Layer 7 of a small transformer language model trained on English Wikipedia (12 layers, counted from 0, width 128).
A neuron's activation on a vector x is GELU(weights . x + bias), where the dot is the dot product.

Input weights of the MLP neurons that the questions are about. A number n stands for (n - 500) times 0.00089.
n36 (bias -0.079): 659 558 584 560 578 354 524 464 641 571 586 299 455 307 888 322 968 528 615 721 566 445 678 435 492 391 704 759 362 410 601 464 352 536 528 512 385 472 565 463 292 347 468 351 446 455 336 730 500 480 431 309 492 343 555 326 204 616 496 523 261 562 492 601 346 596 484 508 564 426 408 622 463 599 171 417 504 362 508 455 551 459 354 424 618 442 333 623 500 666 415 388 520 671 540 519 395 488 484 631 361 699 554 557 575 500 606 598 589 597 303 532 723 320 660 392 344 377 536 640 423 672 418 496 333 292 329 804
n243 (bias -0.109): 500 657 459 579 656 589 277 532 405 679 365 465 665 408 724 587 840 430 583 705 367 328 617 460 477 379 604 348 360 260 346 669 777 598 679 514 543 340 684 716 378 472 463 548 500 634 408 638 529 575 177 417 593 536 402 579 482 422 269 500 374 481 616 407 527 212 518 596 333 658 456 608 788 463 500 573 438 459 623 415 803 570 555 481 437 605 468 247 726 509 27 412 411 513 362 500 451 619 579 476 312 434 224 173 610 640 305 566 201 504 438 675 454 505 234 586 329 338 845 617 654 505 681 377 442 235 805 898
n245 (bias -0.102): 456 677 418 816 382 521 405 356 653 470 520 418 500 570 491 463 500 525 216 781 360 351 483 682 565 492 626 631 275 471 567 537 574 429 668 492 398 373 580 487 395 375 383 393 696 517 776 632 538 288 595 623 492 302 435 520 371 414 640 575 437 382 317 326 537 740 712 589 421 540 329 521 753 267 414 520 618 451 516 585 448 676 476 496 423 645 730 118 429 606 446 669 417 171 582 484 587 479 434 559 775 223 560 654 512 462 265 290 647 531 373 405 335 738 644 453 451 504 587 484 329 416 387 580 456 456 815 345
n247 (bias -0.064): 629 604 456 518 605 658 576 562 526 314 608 669 672 454 566 566 376 419 472 627 468 496 765 543 338 361 141 500 537 486 257 791 264 239 770 679 422 244 718 625 521 509 316 449 284 702 358 657 541 316 228 731 795 469 392 694 370 633 543 466 698 327 766 554 206 402 557 592 451 461 599 495 636 496 491 386 521 342 350 459 561 270 386 589 509 799 504 597 333 649 753 398 298 452 434 564 449 422 344 332 376 455 258 406 513 378 653 541 371 525 550 229 500 617 861 366 518 486 473 673 698 455 761 605 414 429 324 419
n280 (bias -0.080): 429 425 471 445 679 611 408 435 368 466 614 382 318 483 588 460 440 671 492 475 579 486 662 661 765 544 433 601 252 664 474 319 489 367 562 709 327 493 578 515 673 507 161 379 410 470 533 617 432 316 413 613 646 525 593 424 457 489 461 395 533 736 528 533 673 397 330 450 500 593 426 448 735 496 489 442 653 540 699 189 434 652 619 374 436 587 496 413 521 410 308 660 684 610 612 416 377 387 485 388 442 485 313 580 482 397 525 455 616 510 631 445 609 318 365 496 536 549 206 557 894 630 393 511 450 601 526 515
n281 (bias -0.068): 884 478 553 155 532 279 786 451 644 463 439 310 423 176 505 302 408 735 557 777 408 30 509 526 496 410 382 429 556 618 401 434 584 253 646 469 395 509 568 884 782 460 478 574 569 358 744 448 588 455 160 367 522 465 378 466 435 402 434 347 500 404 230 603 719 411 641 548 800 378 654 632 436 751 468 548 504 627 315 313 392 649 579 346 605 495 403 633 462 684 563 531 531 461 416 487 729 615 339 600 500 500 416 432 557 559 535 672 487 305 564 478 442 404 747 744 660 555 406 440 549 309 535 673 578 524 500 315
n318 (bias -0.096): 482 309 477 858 533 268 777 272 642 344 241 655 467 359 643 722 350 410 327 357 731 568 368 334 399 566 824 684 436 605 420 417 855 462 351 659 183 417 576 481 336 646 472 389 794 505 617 615 500 500 661 300 402 482 308 469 505 519 575 455 765 701 194 636 712 613 348 348 641 642 536 409 285 319 568 588 415 353 426 514 712 405 537 466 605 790 681 533 818 422 467 430 382 695 393 330 559 428 294 595 532 400 529 652 426 694 606 476 243 356 404 421 304 400 481 495 313 601 514 523 642 309 967 304 550 361 543 543
n334 (bias -0.099): 479 599 566 402 301 563 496 390 621 463 336 328 495 450 281 710 468 761 383 290 200 720 379 585 517 656 599 730 245 721 598 754 686 379 711 669 341 500 324 261 659 398 513 395 404 801 288 552 518 549 559 756 633 361 519 228 478 469 509 618 692 464 628 322 430 620 522 465 456 517 577 532 495 320 763 566 365 448 268 491 136 693 544 389 474 720 333 509 848 517 590 535 500 285 539 496 486 422 456 505 592 608 449 597 343 384 817 541 282 660 477 394 196 586 582 665 350 332 282 642 545 514 340 600 448 664 545 706
n386 (bias -0.119): 764 446 306 521 439 659 709 445 429 456 479 347 643 552 585 656 438 448 748 748 592 720 676 626 216 453 461 468 398 530 543 395 742 487 424 406 439 496 439 473 673 620 517 443 263 460 419 804 579 539 492 678 585 333 536 347 599 500 464 341 539 317 406 278 450 517 513 379 633 454 242 309 565 428 190 513 403 810 277 570 522 638 777 344 225 403 466 458 614 437 629 377 461 471 572 597 580 553 325 444 416 500 202 354 584 448 830 314 615 516 565 733 360 479 531 887 296 338 581 360 766 539 575 496 508 324 621 560
n424 (bias -0.193): 650 307 381 353 428 424 629 302 452 611 681 261 518 613 719 544 733 401 575 465 250 383 362 568 474 527 491 697 440 757 357 802 456 531 381 549 673 478 784 335 554 353 397 664 610 824 469 396 431 371 597 460 371 439 589 391 802 584 444 191 697 314 721 460 435 314 692 409 389 586 483 491 500 434 307 382 597 478 181 564 369 778 648 310 595 500 698 386 335 513 567 425 812 491 566 508 472 477 154 707 329 325 491 280 513 576 431 374 338 603 699 399 707 522 545 550 606 555 741 715 420 644 496 178 530 556 437 397
n456 (bias -0.064): 617 450 292 157 352 306 566 435 550 544 219 509 415 694 500 458 625 476 352 587 567 523 495 723 454 232 438 540 515 628 152 759 547 811 352 322 519 449 110 747 650 415 575 452 668 476 430 604 486 317 509 235 579 696 525 385 645 523 574 179 349 457 460 570 615 140 205 670 636 454 648 600 600 657 641 703 691 628 477 232 283 495 394 358 500 572 468 546 531 849 462 533 604 591 764 745 632 457 322 533 319 367 529 487 592 462 678 500 496 422 490 491 454 614 849 432 407 519 260 776 556 648 701 304 695 297 585 344
n475 (bias -0.109): 396 525 593 448 740 600 582 577 349 276 234 476 348 569 459 610 659 530 446 268 544 421 491 328 332 470 657 455 473 443 483 508 675 452 432 569 535 674 644 740 812 397 638 513 350 575 688 386 553 582 475 279 671 324 288 581 617 394 177 516 474 513 484 762 643 616 707 391 625 563 442 369 679 568 447 285 500 773 492 619 378 587 318 558 492 305 640 526 566 348 686 432 297 483 483 565 343 460 449 491 326 669 728 480 424 812 391 504 558 456 618 206 385 634 228 434 641 337 509 446 371 299 939 408 591 264 261 509
n507 (bias -0.153): 578 352 555 509 500 367 475 765 351 544 553 468 552 584 318 722 478 616 576 683 535 121 428 549 570 274 629 397 588 487 547 525 723 517 685 479 435 157 315 276 604 321 355 570 478 500 538 590 526 449 238 399 331 488 384 492 644 689 527 585 457 500 321 521 562 953 629 608 657 669 459 328 457 634 623 538 805 434 404 574 273 598 567 190 450 592 727 429 573 359 504 593 619 570 508 613 584 126 593 629 454 423 610 339 437 432 438 332 516 610 686 471 538 500 374 404 340 457 496 541 308 496 578 465 152 733 294 603

Each question shows a token from some text and the vector x that enters the MLP there. A number n stands for (n - 500) times 0.011.

"im": 673 649 474 546 427 439 411 297 556 439 579 495 503 747 504 431 458 419 370 507 433 499 410 364 395 521 640 370 588 313 565 414 587 708 470 366 682 650 488 619 585 633 500 378 451 419 423 679 603 543 398 691 652 469 449 569 600 764 433 549 434 270 499 447 510 594 490 484 430 326 526 395 527 592 436 415 446 294 314 634 671 495 302 688 444 628 560 769 480 403 686 733 528 197 531 485 503 459 526 462 643 475 611 723 481 376 504 543 416 557 231 379 611 376 513 572 536 576 644 478 421 416 476 370 456 434 360 341
The three highest activations, in order: n245, n247, n475

"um": 706 519 506 486 384 346 530 257 486 387 795 389 338 801 422 432 376 489 562 535 497 461 436 387 406 465 603 427 553 257 556 400 682 591 482 305 778 532 596 383 392 615 442 453 502 443 409 363 551 581 427 774 445 416 517 609 503 715 412 591 428 369 647 469 541 546 343 488 552 556 573 465 545 739 336 510 526 271 420 571 570 632 414 645 654 632 538 571 584 347 698 639 352 362 427 513 544 521 473 469 614 425 594 653 464 294 503 537 451 537 388 473 662 381 546 424 583 636 547 604 475 482 405 233 441 516 456 377
Which two neurons fire most, strongest first? n424, n507

" the": 744 558 385 444 555 494 276 344 483 509 690 406 313 603 553 573 359 546 454 501 466 560 352 248 431 434 840 334 551 433 622 484 403 573 511 537 792 666 523 526 472 548 523 497 521 551 373 400 455 694 483 579 422 516 575 591 540 589 395 551 312 168 512 461 710 629 386 491 428 465 574 537 566 655 591 599 577 354 524 581 666 528 456 630 467 608 456 582 570 435 529 620 511 293 373 627 405 567 511 292 654 379 566 603 436 315 474 637 410 583 535 451 647 338 490 437 397 584 515 351 566 400 396 344 408 468 649 365
Which neuron fires most, and how strongly? n243, at about 0.1

"us": 660 536 497 370 435 389 433 381 417 622 590 371 342 661 319 517 362 406 436 455 547 465 413 426 455 421 682 431 594 506 566 333 707 480 596 438 678 822 524 608 483 638 379 536 478 502 512 542 631 539 503 484 414 488 629 517 604 759 353 546 467 301 552 442 664 454 181 540 580 447 574 408 541 585 592 535 335 341 507 337 595 536 385 678 615 628 498 488 585 474 506 539 430 430 389 665 334 523 651 329 666 660 589 561 529 192 525 537 493 561 409 397 673 364 570 475 569 460 335 610 635 481 367 298 556 389 496 421
Which neuron fires most, and how strongly? n456, at about 1.8

" P": 748 536 461 467 476 404 366 392 499 543 579 398 515 790 536 663 385 495 521 503 586 465 381 360 502 499 597 380 574 391 560 428 567 634 508 455 783 502 614 581 471 601 379 534 484 421 513 451 522 764 462 647 580 628 574 619 471 584 309 396 421 313 530 557 492 570 162 618 518 476 503 375 509 527 538 520 277 426 690 441 476 452 404 504 590 501 414 571 638 503 615 681 534 301 442 573 518 593 478 281 522 512 511 536 346 313 475 611 550 465 415 487 691 312 673 536 364 678 601 336 589 494 514 161 372 513 579 364
Which of these neurons fires most? n456

" to": 589 511 509 248 364 409 309 207 436 454 567 366 338 629 474 651 390 477 422 507 521 587 433 360 359 387 658 347 736 539 521 399 618 379 416 449 638 567 571 588 538 561 538 452 498 328 406 482 535 718 483 629 466 662 589 646 462 844 478 583 451 370 576 450 731 546 356 587 477 423 544 463 541 630 475 703 527 264 684 580 593 502 465 464 464 642 524 616 611 417 381 649 484 352 370 549 571 610 450 406 609 604 526 708 406 394 505 672 487 595 370 435 697 459 564 366 251 463 537 472 645 410 425 353 440 580 360 350
Which of these neurons fires most? n318

"any": 636 612 498 377 422 496 354 426 413 499 678 518 415 770 458 590 373 571 450 465 527 619 375 488 560 488 728 501 412 255 536 464 514 565 388 507 565 741 426 608 508 528 539 481 602 434 353 518 624 820 513 376 537 540 439 552 405 703 430 458 265 283 615 510 620 618 370 522 422 546 548 589 593 583 449 512 595 305 574 579 550 465 393 713 459 476 434 485 504 385 652 682 379 267 321 624 392 506 483 381 669 501 438 664 356 319 473 755 320 585 390 317 665 372 376 388 445 617 524 541 581 478 507 283 503 555 526 416
Which of these neurons fires most? n475

"c": 775 398 513 568 451 457 409 342 435 395 584 325 631 719 542 354 440 498 652 479 497 420 591 336 574 555 599 364 778 330 549 440 638 571 113 468 555 550 602 593 568 619 545 549 448 341 413 536 426 569 520 696 500 499 415 460 506 626 411 421 498 387 516 388 635 491 399 510 594 452 513 331 549 799 503 611 348 281 568 614 445 662 427 609 490 704 516 506 505 420 618 629 578 182 478 459 439 624 550 469 576 445 471 687 388 285 391 651 533 593 546 476 504 564 556 514 621 585 399 474 475 325 393 411 405 449 622 218
Which neuron fires most, and how strongly? n281, at about 1.5

"r": 588 543 501 499 474 490 388 308 429 543 636 396 594 794 599 388 279 452 350 536 517 449 419 357 425 415 622 275 665 238 481 373 568 668 413 470 637 701 506 660 502 471 595 589 391 495 411 548 348 726 388 616 439 530 590 636 619 635 411 610 377 473 409 408 548 355 457 495 524 368 665 411 736 662 435 568 474 325 463 416 411 638 473 597 394 658 612 566 622 245 659 541 464 518 459 521 418 605 495 357 753 570 354 643 386 264 509 748 516 583 405 535 648 360 455 477 498 579 550 562 556 295 388 376 521 426 532 442
Which of these neurons fires most? n243

"ph": 686 447 536 518 432 322 376 407 497 491 601 410 559 872 451 484 503 479 436 383 548 488 485 440 503 550 711 377 576 358 438 303 561 575 436 460 751 662 601 314 567 648 542 455 681 538 414 383 525 697 471 624 427 454 574 526 467 657 558 487 401 315 640 406 463 430 277 457 543 472 538 311 714 697 454 472 434 366 509 481 556 574 374 585 329 669 546 592 650 436 718 633 343 374 440 358 426 438 521 424 588 481 584 786 411 272 415 613 500 593 283 674 528 361 541 403 428 615 409 563 476 448 415 429 463 479 688 397
Which of these neurons fires most? n245

" E": 675 531 472 423 420 380 352 146 463 533 571 405 356 803 548 493 380 646 504 514 565 593 439 441 438 414 679 376 552 423 594 431 563 550 429 529 746 669 552 696 337 514 486 504 500 480 387 391 534 760 466 558 417 658 472 654 499 629 380 701 469 378 523 581 578 595 293 559 553 379 615 406 567 485 642 570 326 315 705 510 436 592 454 659 564 651 436 590 600 397 398 556 483 366 318 524 490 530 439 418 499 409 532 488 425 230 408 551 431 619 408 444 670 321 617 579 549 624 616 338 574 503 469 360 409 480 448 401
Which neuron fires most, and how strongly? n243, at about 0.11

"k": 639 649 573 479 483 496 460 254 500 499 663 327 462 816 374 539 489 432 554 521 526 645 644 572 454 493 467 342 462 417 590 297 530 666 478 463 735 665 504 439 607 422 436 541 567 440 411 389 475 703 572 689 499 409 652 567 452 661 515 545 386 381 464 565 566 661 284 440 403 580 715 395 683 681 475 456 421 271 444 411 532 533 485 446 488 576 540 604 709 327 650 570 288 178 554 428 488 485 418 402 683 607 541 643 413 205 460 574 494 615 374 425 613 337 469 412 448 658 406 497 415 427 472 379 409 579 520 425
Which of these neurons fires most? n334

"2": 693 508 525 419 521 353 320 339 499 452 717 392 411 887 570 383 462 528 592 366 452 550 471 377 532 556 551 524 527 492 665 488 491 599 431 564 621 651 376 606 450 578 426 480 370 410 266 382 499 805 472 537 548 668 387 480 420 443 380 499 406 274 563 553 698 543 292 467 490 421 512 411 575 706 477 475 512 322 621 613 635 474 459 608 482 505 507 554 602 460 420 593 499 376 453 654 473 495 597 335 707 489 565 593 480 309 421 721 262 516 458 417 654 307 571 489 457 748 494 479 647 409 465 306 332 681 532 422
Which of these neurons fires most? n280

"ad": 721 683 600 532 517 343 395 338 492 391 639 489 383 848 397 644 526 369 532 531 644 520 434 387 461 473 644 415 606 390 445 337 366 672 448 533 541 707 602 460 551 560 452 625 524 320 337 365 638 654 463 584 561 547 568 392 467 774 424 600 366 350 431 495 707 457 449 479 482 544 758 382 666 658 552 525 571 370 639 336 495 452 526 591 614 446 502 482 493 303 561 564 389 354 493 542 470 603 492 457 652 555 409 589 429 273 351 555 328 647 650 560 585 246 594 295 510 465 402 425 526 349 382 363 432 479 439 541
Which of these neurons fires most? n280

"ū": 664 583 470 323 393 242 419 303 469 510 615 434 409 666 328 563 405 434 468 590 363 654 413 428 401 549 466 332 548 411 594 296 499 585 610 398 627 796 446 451 412 476 297 566 602 426 474 436 474 782 501 627 399 444 537 575 573 742 467 727 448 308 637 492 577 677 388 627 498 536 551 446 625 605 551 538 391 229 506 607 658 597 317 561 474 635 550 593 601 514 465 585 507 446 400 698 430 578 456 268 652 576 591 622 614 218 440 577 558 531 357 447 618 332 466 528 405 472 397 575 567 379 474 322 438 635 545 473
Which neuron fires most, and how strongly? n334, at about 0.73

" in": 671 464 513 331 417 355 435 163 419 474 608 439 354 679 541 668 373 520 408 629 346 553 537 376 410 509 692 340 631 458 733 518 603 572 449 501 604 696 520 558 529 449 668 517 521 275 415 384 543 665 447 480 559 551 537 591 551 642 419 560 318 226 530 515 707 548 372 615 452 503 496 400 557 623 616 563 576 306 640 597 553 512 426 565 515 664 389 513 567 369 403 627 452 197 480 441 456 536 411 471 697 511 480 708 448 344 482 664 472 500 540 427 579 417 671 479 358 436 595 427 635 396 470 268 574 525 455 308
The three highest activations, in order: n456, n281, n245

" pro": 720 482 429 370 449 403 363 274 578 408 655 511 400 773 494 530 377 604 562 551 445 574 549 530 563 390 544 212 581 373 543 453 567 545 440 514 631 558 504 593 322 569 427 582 441 266 330 573 477 596 596 565 453 535 494 618 612 663 290 572 340 205 525 607 603 545 262 553 412 525 562 415 469 554 461 585 498 306 601 535 625 645 358 523 468 640 536 532 620 377 475 618 410 292 401 408 528 645 340 429 677 713 361 633 497 347 452 562 488 581 486 471 704 479 766 482 510 438 432 457 699 460 541 420 441 573 575 309
The three highest activations, in order: n247, n456, n386

"et": 661 765 570 532 506 388 350 323 445 382 741 343 362 769 359 474 518 599 526 477 495 542 469 428 388 470 590 357 426 358 407 378 512 580 514 514 698 592 370 528 408 580 450 547 461 380 532 319 362 719 518 716 603 578 480 448 488 765 483 564 378 326 573 480 644 553 417 682 529 612 686 428 549 579 589 412 479 358 400 520 548 546 323 572 492 606 606 606 770 435 540 607 388 120 576 667 485 516 427 503 508 488 454 698 339 303 437 676 457 611 299 529 445 368 519 478 523 616 392 492 497 454 419 415 538 461 504 420
Which of these neurons fires most? n334

"u": 715 547 583 475 435 356 535 281 515 499 729 337 620 665 417 524 445 441 496 494 472 573 339 511 553 351 497 393 528 309 589 387 589 713 452 405 599 763 519 402 371 512 431 518 534 421 509 439 567 651 441 766 369 448 645 524 429 641 431 654 434 274 569 509 515 778 365 581 510 525 583 412 712 576 556 481 284 254 409 624 601 619 449 513 486 663 495 704 583 486 490 484 385 489 445 489 488 586 432 335 595 563 436 700 539 147 494 677 556 542 464 599 664 274 316 368 338 494 451 602 414 453 493 441 442 632 450 462
Which of these neurons fires most? n36

",": 690 640 380 480 388 384 338 273 499 431 776 364 565 656 652 561 344 503 293 515 443 496 462 360 569 367 772 461 560 419 674 463 492 548 514 531 627 615 564 539 414 561 439 590 537 375 366 505 617 821 542 631 458 438 594 482 475 446 461 501 381 379 657 432 547 521 372 550 372 441 615 421 631 546 454 569 552 245 587 658 501 498 419 538 534 615 422 602 515 424 579 573 463 228 497 576 488 459 423 403 679 644 559 673 342 299 444 662 360 658 400 451 686 422 598 439 458 574 544 480 680 420 446 284 367 414 522 317
The three highest activations, in order: n245, n36, n334

" (": 662 573 560 395 490 387 446 261 451 522 688 348 483 675 583 402 369 431 446 427 386 568 497 457 541 529 615 352 506 494 580 410 550 543 498 505 746 742 446 665 408 589 510 572 561 482 301 475 424 685 418 548 443 538 496 626 480 736 361 584 319 256 556 617 704 656 282 564 416 428 666 318 528 477 480 559 508 468 681 463 437 525 383 466 607 646 396 685 526 310 465 576 508 332 377 621 564 595 460 447 639 524 620 511 397 188 457 556 399 620 404 501 734 251 644 461 551 550 629 554 545 390 352 425 399 465 521 383
Which neuron fires most, and how strongly? n36, at about 0.31

"s": 761 558 454 519 571 333 429 345 473 608 580 362 396 748 433 577 485 452 574 496 472 474 333 432 479 437 755 370 369 385 558 399 510 594 409 556 635 624 567 529 487 577 519 647 562 440 372 270 637 750 477 688 496 546 441 497 514 690 424 540 363 257 528 557 702 403 317 437 473 422 692 405 559 656 518 583 429 312 537 514 704 383 427 613 462 510 359 571 539 410 584 595 425 399 394 576 452 510 399 402 639 480 589 555 424 273 414 651 326 522 560 538 671 353 420 352 471 711 480 540 762 357 465 365 479 596 650 328
Which two neurons fire most, strongest first? n243, n318